Layer 4 of a small transformer language model trained on English Wikipedia (12 layers, counted from 0, width 96). Numbers have three digits each and are written without spaces.
A neuron's activation on a vector x is GELU(weights . x), where the dot is the dot product.

Input weights of the MLP neurons that the questions are about. A number n stands for (n - 500) times 0.0009.
n26: 397440555675298546594564538629393524471524472548365509488627538602514421358466266366522362497549598557447514299528475548680616686560536344341244512429400554460472556334802475377587564419485455635544477594468610652507616484508626337376613560531602356547665559488498465575542538548764364509
n31: 571474616481486566656434635398653361582530445662579432479577574399517501567284468500478704480610427388543675541199509440571342493515437576536508223428189375383585479593280221394468350483368688695541457252377587479515530635590481484653558196390375441446495346416526571392547616411499554707
n42: 538618700450242469647348613725362612271609625510681349572534510801526263622643607216652509394615356425518450509170845348506565466548320463519423511562674583582657537459660619230380545366596267446466295428528633550361460616639554586350623655501239774298276444392424419500547574443475445389
n79: 390644418381397702525469498637403549553439537506478455413717671522514470531434426407549751262376538598309436539483615612336513471589414617573449534500649542458440385468491276499456363530570532537406552632413513317580690391518358343088518478547505877646641613328440577543451576446547657468
n85: 687609747526525453533516539670572532387451440582473381632552536697575622664534423817608521368261600425408443432340235486622580451598592519550702418734679393359544799212363463636406432574639382516590431647527662301178405504529448783420375610334363639516373440593569465542749454421398563581
n106: 541525476349487521448502542344531754524268381742506422590548563515595459434544538649532336554370341556627643337718427375524588536463547475572455605502223451598490378532381483497553289251437564339410428339386677350503576692439647419543532546613670518224355693432444410479584539495363597424
n108: 489235713405330547584244460605466576506453604478459357572452512553527551631534351620378439535363597533652670426524468445418479627636732574481364529342393461417520703584766397517458232597587353355642571396592485347371581400390494594362513650399409578507584520454490433313681571346533453622
n109: 412472447634645296404421537405524615480423613625457607691420520457658336477400458663416605535584538274380474497647522582494649539541596384358306286452529558342558599499522398470628420391368610246481613384575525385551673470388680335695640399433588477507529611328433542426540477413350575613
n114: 366472326590606573537506525447525217548811529467417299628708580403615558354526472453608462546469444495370834414622578713344648525611496557301574529592438333655557542375451422282399307485501404566648386438261463578387581590391609417564391590360362491385519403255303362549565532445609654697
n116: 540359372367468566742590424509607287257490721679578576493568359721701427496431466648518397551526594615421721415427708591346524558722522518439329490497394550536563608703630510344386363486435367602418287259390502382408567635394687566492632466436425546520359639609516390616558496280610541652
n135: 815443536469581469451417373483674663703508528582446603486512691389715595568393389558640479482562481403404573566319513260349682566563551508495214119327419448318579389610509465517447348544336621548471499634505438470486493588629474431503433479400428490637580575323454641451534543391439370671
n144: 425740306506681450564408365505488612432502328463671586439439449544357403485514409554464753317563424767580424452329526412760561563432540905523375287500546458795569354365460582621256605501442512571531626421323350508565461411608384761419598376430320646254337625424475505467807638383534514542
n175: 535350456447418477682446589508350530496660540563463487386528439636496406587334364495637654349422584383612471397541315529648399793566488541512669514403516293453477584540574545477534612506176446189446401584371678446358613484295586366479616543626444409498437677446438490617552568631653584630
n180: 694674250516507586372543590468670819599578451628367650584696544582440398557487405421533424471370301319414544412482516568475279537459492673558681493590437595588679603318574456442486563491251433632327455360397612541319445561617536560517585340426666600496452405652455486489628552346460541256
n187: 516381288530509512551473539488421791549533426605339513469531619438373574629301408536692717309406427523702544636566538557545607653498572447429664429351744357487519422660465419585684621622644450442427674454517548698486341420532279566568648607426568783399372570511414718561540653518291605665
n204: 498750406480595471404486513508426431647670431562426448557362533419737548484459519577610447533414477544685510456516431490528244677477604528576564619387327447471522572453506516523411376641479459532305459571564314502485321460659537535517492319640499551418481455388578506512675612505685418312
n208: 606494570635535470463396368358504475601537514634523299438602451713416347339489543400426387457440513520563624445412356394659483421582426542507671551727283573492495476486566400477354814487388391511569376513516390523444608574226576608450419469566530682516500510523388539422547612542449657633
n215: 283498568332425505529420561676562781416432543364522379619494544691648269414640458535807618518521336603759527416311542424546547677572626458408627326381433366526447380539603445463203623460556761409577260661537807325536714376208370443558538595393248569448338527450418618349531767598524845414
n216: 701394575302381548543635558513561436455379514559471472551448618585364576291551464524656466494352426321476537436456495497515572486628584633447636429368245340700519775267562374383672503394187400640675275531245622434385612680672648444514470427321350613516574619518540426516490580500502410645
n231: 443432467246524401399436682512419355381547612417592631416334377424468443378317516493493682351509557466551502534476521478671634449411507720445388066425555599578546588527787594429372560353479318434595522595403488502602566285465739495303617355476461596418709722429470463391515603636445700381
n242: 475579460435348438487299604521468507414596464616539461523557378476511479474551550307632433520446617241297337593465568591542265409467314459451206786607321643458711448384513385405693467410390325305368524388473518487466636253472693560357501604554677567535331596299318623624692593590474500498
n252: 351626527393774317639326476645507695561721605573558368562419325513562473537464490538673752529477441480557491361398616605569534666427973601477374376541251486375669498673777571295406459283573611303346287412628717516369588775640352664454442456278565351432489530232683427435428829390489512444
n255: 534471612530444449617490433402387552585474631434614459548508410613553241455483450264499442473474575334769296488595517337448692421375409361419695350640506215665600652542550525615435485365603436440368473421623351504376512503626568613507434498468475593402657525434687645615548571414477651463

Each question shows a token from some text and the vector x that enters the MLP there. A number n stands for (n - 500) times 0.012.

"o": 585528370550598441537484471275501636572429485366589726383429549590473529599557670391290600541444575603443435655489530582526501447556521432569576491470475617457266549446539453533510643413405278421606385383546612555570382364651428475507510651572493377496496413684441625514338669480392343463
The neuron with the highest activation: n187

"st": 523452500452505666393684408381482430547353488341526365407452516410565572510419631589253472579430546565432530681575400428509638399546534492687478334563668549363347689423651446552548579532653589576606428613492572445613420533513371337503462566551353403566496430712539491528337392416429516473
Which neuron fires most, and how strongly? n85, at about 1.2

"ct": 594653460542657465567598381376591560574235469395508667478352553481364428502577611563358647490464393518402585710543537500409599497526499521575516529464413713504258509326531389517526485592544569520646475517425588492576429415561405308554410747543402353528524356781478520527421509439407405463
Which neuron fires most, and how strongly? n216, at about 0.22

" R": 548472400484621547570396429248509449587506536462513504456618540449413535538519688408148588570508440550416572623455520525556545442432490446677472490513386600417349600455596455532499449424581453453605444322567663632667438427508426292725547556643402374419466463606612585513332513460513556470
Which neuron fires most, and how strongly? n31, at about 1.6

"ro": 612502455603647596567397438341499404457578556367585552353439471541569414602501627408083502536410598431530448668510525365431534538436550259537501480475586497494409538504551514515673591565551465360643589513608534570522462400686488395501498648635512346516532367580546601392333450485419434537
The neuron with the highest activation: n255

"id": 622651488515709537553573451421392470585483473436473594517516492476432643555609737496258449456378506513513584664541365393448590510365563359622476415488323615388419455412500387505648404551451527462626464513649548534649412397667483398650412564613391210532502457461558610401417645428452427423
Which neuron fires most, and how strongly? n135, at about 1.6

"y": 462544373536656555506544401377468504501453534333546500399410531499489501553455707556145565554388504678609493685517436497458482491507504461583579598388630581397259523376579365570526555635597507569503308496416496668592345426521415483643472550579577325559433436491484611559342653554421531434
Which neuron fires most, and how strongly? n187, at about 1.1

"en": 587604472570483440358558419378500553623526359445475633435537530603395658712494730550214431552438589508422502673587519500425463464491491572505491554506538663275373621199559375517617478462431400494477494578349406473498355357562479426647507523623501426597414416563471542625479481546434499616
The neuron with the highest activation: n180

"ill": 498545523418518568544459384431521509564385390361564608424596490602389531649651709538351519517410557675496622637458536495441563462564503371654530605400299668478267524389487418628452533534586452506534454542566615435580449204570293399718360560496402431513405488708455683465400560464424455468
The neuron with the highest activation: n215

"at": 610548495563707580442561436399421557586389541367531608422471494464487485435538761596275476650368403475616521645630475390543540412474511588546538528469648502465392484401629480529649410545688675533569330557498495598512403499503346317643459560514432228510380533477433657430341505399453528352
Which neuron fires most, and how strongly? n106, at about 0.25

" D": 508622359470623453501488317248581510639516478412537534362564592540441447552450664432189418568528535557399582633516476503514515471490581497656520463499388515413343623373653423542604483469449474543521564433471641582518380479588511320767571541601359413425427404575562569557382573389507554457
Which three neurons fire most, strongest first? n180, n31, n109

".": 475511418551489486378420411315544450517499526357465571482549621440628488560524720274099588535511624592583660736552515500500572433529441390546513437531476438463372551231484434443639357479505527523539404473390509583578432515584585476492525523593495478492567528571482569655416481492492400482
Which neuron fires most, and how strongly? n114, at about 0.84

" wh": 621524517697572504442448405397438434516409429461607397381498627547443367635545733486242521437531560634490708713529399468516527456478530414647562397430408617447410497406466388534779479506408431560537471471581499525544512461593450417601369637588416310451527339407531526571469457463429478376
The neuron with the highest activation: n31

" p": 501549520481605510593471343346559518410474623360610522324621569528460372705497693424218500610452522518421596632485563352358587470503462524658559545484526576352374571486618514539606461531513445473557475490424620502551465422472491288639572659637351469422494413509534562597333370343473531499
The two highest activations, in order: n42, n116

"um": 510447331497602464555580369326522552453461546436559625380587462571509526544647769439290614571342536654602513653481484452448684505430472456604542457523522470472279587504666406627536501439519422408568340398491636538688399355521474389651476574557437364556456596516438620505383465465412404499
The neuron with the highest activation: n187

" M": 526601413452554509548437360247558426629487512388542507347658500617491527598437740475175482622479568617378580578426547472569520462486425414646510519511411453369378635485583423562514454552562445500546433487501599554556434479580515319713599576649382369435421398534522590573289616443476559458
Which neuron fires most, and how strongly? n31, at about 1.3

",": 414621523537557486406444352350533515561465417328523457311393572532536483520501608348158541569427711690437580746571479447556462473515504486553464557448461571345445617333664410521656493588434425420469424589533513530655492481575432385491532650551424416506482439649560557604390514539558464431
The two highest activations, in order: n26, n204

" P": 517585465498645530590434370285561499500468560384543506437562551565437423647441725458174486678469451591459550590456497449487516509449486472669600520512494462373338594463652486522574456539527450494518475419479640477586428440488497310788590612616409414414432421490530514613271446393489593457
Which neuron fires most, and how strongly? n31, at about 0.31

"ur": 544513421539672394433562376303535539587541557375436579513526514487371673623439707457278671495425452689556467671503514489416587515418553423605541484453436512440326624492540422559553426486494446344377450477431593472495306532589457469747616596607437468527461429570516563521415595486401339644
Which neuron fires most, and how strongly? n187, at about 2.4

" had": 571488489647597507472438353386486379462377434489577428293556577505529379628620710543056544463433724665387550677513461422533520391526508582606533476534528616460451529361536480589674470535443516534582452563533590479531489480569459367488438608567510432524579415401486556546368440409428518355
Which neuron fires most, and how strongly? n79, at about 0.89

"g": 518483475465514452507635376461464602630456466507556518399438509508331527681495773541358519593454574344499604631564373445441603416570491532658530508594469522344239657309611383644559458501576497490530344523489506517542342393565494366604527513679368456532489352645430496540376563512380420547
The neuron with the highest activation: n85

"r": 584519505453616550513495383406455482543331499341588472362538499500533501680393683525281392584391645511485592620634486394468483456604551424607472381444441532481370530521601452612595624496606482377696509534726539577561451385697343313526480529587181493460456389601551593361350484443465511545
The neuron with the highest activation: n108

" T": 513627341505519479456552415244628542583482547379464482483509617531523438577468630389165425545564449476468640687449441507560562513482528401651592475487462587508363625381572450567638426476493382473447558411519502658519367403539543408690507589644421448364441464640558585589353414459459446454
The neuron with the highest activation: n180

"R": 484513425512652484480453335246612506582542483493550581482602558531399568593478655331106507574542567558358554623460575546518518497438509514663430440527446540432309576448513521494553454471523468490595540353579711525562417367599445425750584520598331446455448399623542489555333513418462503461
Which three neurons fire most, strongest first? n31, n109, n180

"ity": 444440472551600588417550437398468392567401490373525620460541529457413482448595767494213531562328577676555387742478436373498596484499405525580460624529484527454399528440572338654556463489680483564633417474384641485686424499485420391499446476513465481590586531549475453581417505625396524406
Which neuron fires most, and how strongly? n79, at about 0.91

"n": 530511348465643664568498302393612496603454473364549576388520570331446588626511626567196487505470502599464548680555524452456407522552479556616612569451520605346326556377631349514475523579524564466483343505544532553532425454565303384704439599554334322567395364609565546548376591521446534519
The neuron with the highest activation: n31

"e": 535645324491609540553443410402522496576438465362587726356524486450434544627579682528185527490416601707484413651642579553443446464494491583582485554499501610409357514487615424575485607609360357406467348481431466563547364317582425379608470562606403440501412290557557704591412717468489486439
The neuron with the highest activation: n144

"a": 488568426641571545508454406373546561693445537344489697449471534487524548524519694414216491524489607639596510659514533490545544361505516458569441476305525447487254487463675445564512628539428303474534481393530535530653326300583503484638514585511457324528452356589491571516350769474411419513
The neuron with the highest activation: n187

"v": 564500353446696589620487328371494471579476591485528537448536467540491432553565723557344495544461514564576656622645407465518545482454533537657568521479292487464285617525633413617541505572331526515621372437642459569516359386563454312721461409630368232419456363555518593466426532448437415413
Which three neurons fire most, strongest first? n204, n31, n208

"in": 493514570726474681587556430363421566582373478347478490411445518512468485621530713479204425541355601475553545618449499453348562483510523304576551565453482608436397540408669437610624515552562424343539488409568455471604407286616465356574415836516354394534507386603474684452473573518472516534
The neuron with the highest activation: n108

" c": 544556425518542439570500462334493426414499640349515509352553507547511404674520667439115543653520558499436632650456568447413643440554393376631533556533512563387406547439569491532649437520553383428543442551439541609522436414479526312534630615673464445441573458544552543597263357421443506517
Which neuron fires most, and how strongly? n116, at about 0.42

" ch": 494651583557572443520477395397450521461417621331543520343602547602478354643512686413175590579457515532394588645437513387513555466506529355649480530523513555276522535516595461606587408530539488403523471547481607401608482416554343312627599734589302465403589380502587589541365515413448527412
Which three neurons fire most, strongest first? n42, n79, n109

" be": 587428480547623536460447370355470478485343480500627493302561582499508412662642717506181590438427662617445573669538393427621523452519496668656460399505495589415445524397602433682625505499405434456554428544516611517553454378566360360534493591585401460519413448453462649583391502462433423322
The two highest activations, in order: n144, n79

"s": 525525359573735617472518359311495441555411548373512554438556432367477637433535642455122605533426540649502452649382527503612553436515467530604471602359468611498332543495720402529570455613625475529538278441477586512575342561542380431598557527530425306646536410562543545551466527465422488570
Which neuron fires most, and how strongly? n31, at about 0.16

"ed": 598597464531607518398524363434618508537358412458576573409494526483420475598585731573226361553351654454452462713518422387417568418508541564592557533505480664450423620292678358502587410442459494529570456430455602426594386480535611356513357697550463439576506353660503607542403487467463513485
Which three neurons fire most, strongest first? n85, n216, n180

"m": 463400401495541612589553369254523438542403577387551555380615485429633609505609699511220663654440644593556606659552528443445579446573450519667465409554547456375340634437572428585526461477651474492528393424541510465582436481486403439584465462540272423577476489496486498469353338547387595510
The two highest activations, in order: n116, n31

" the": 506516550462580466421572379388512524622468556416588448354532614575500405606425668490244544461481564530462444708451217464612505472436361333707593473468478480393349553402634356608605540409462511365567526522439580635537480363577476412571567643623467401489450565473551556614366421607475473498
The two highest activations, in order: n175, n208

" b": 543669501526518419476551380356501517513492600352599467296547592598499271676496682438183530523512606421499607675445453415497540416524488408671517464485476540361476546490653444548656497553489509456481529591504519587534439456579443386523574645611327412415469494520556603583250462444449440367
The two highest activations, in order: n42, n255

"+": 426581390513584511539451367415555554513557367405446508403456505545474502590531702312176518570432650519374426711542557446475537594467444422512459643600499515363394580336516486580661419525517551415597407438373645512593434421512572412550541641684500436386564376807477448608430506457530508531
The two highest activations, in order: n242, n26

"ion": 439541486422502630358507483469323479582381466382498501517557521458443572467639788582332496580313537679542367664461421467584592455464423521601516451536537607407252584318582379604597453481523410505556400398454533374787363505454536401618472614474509444524553535598473468665437503577478537508
Which three neurons fire most, strongest first? n106, n79, n231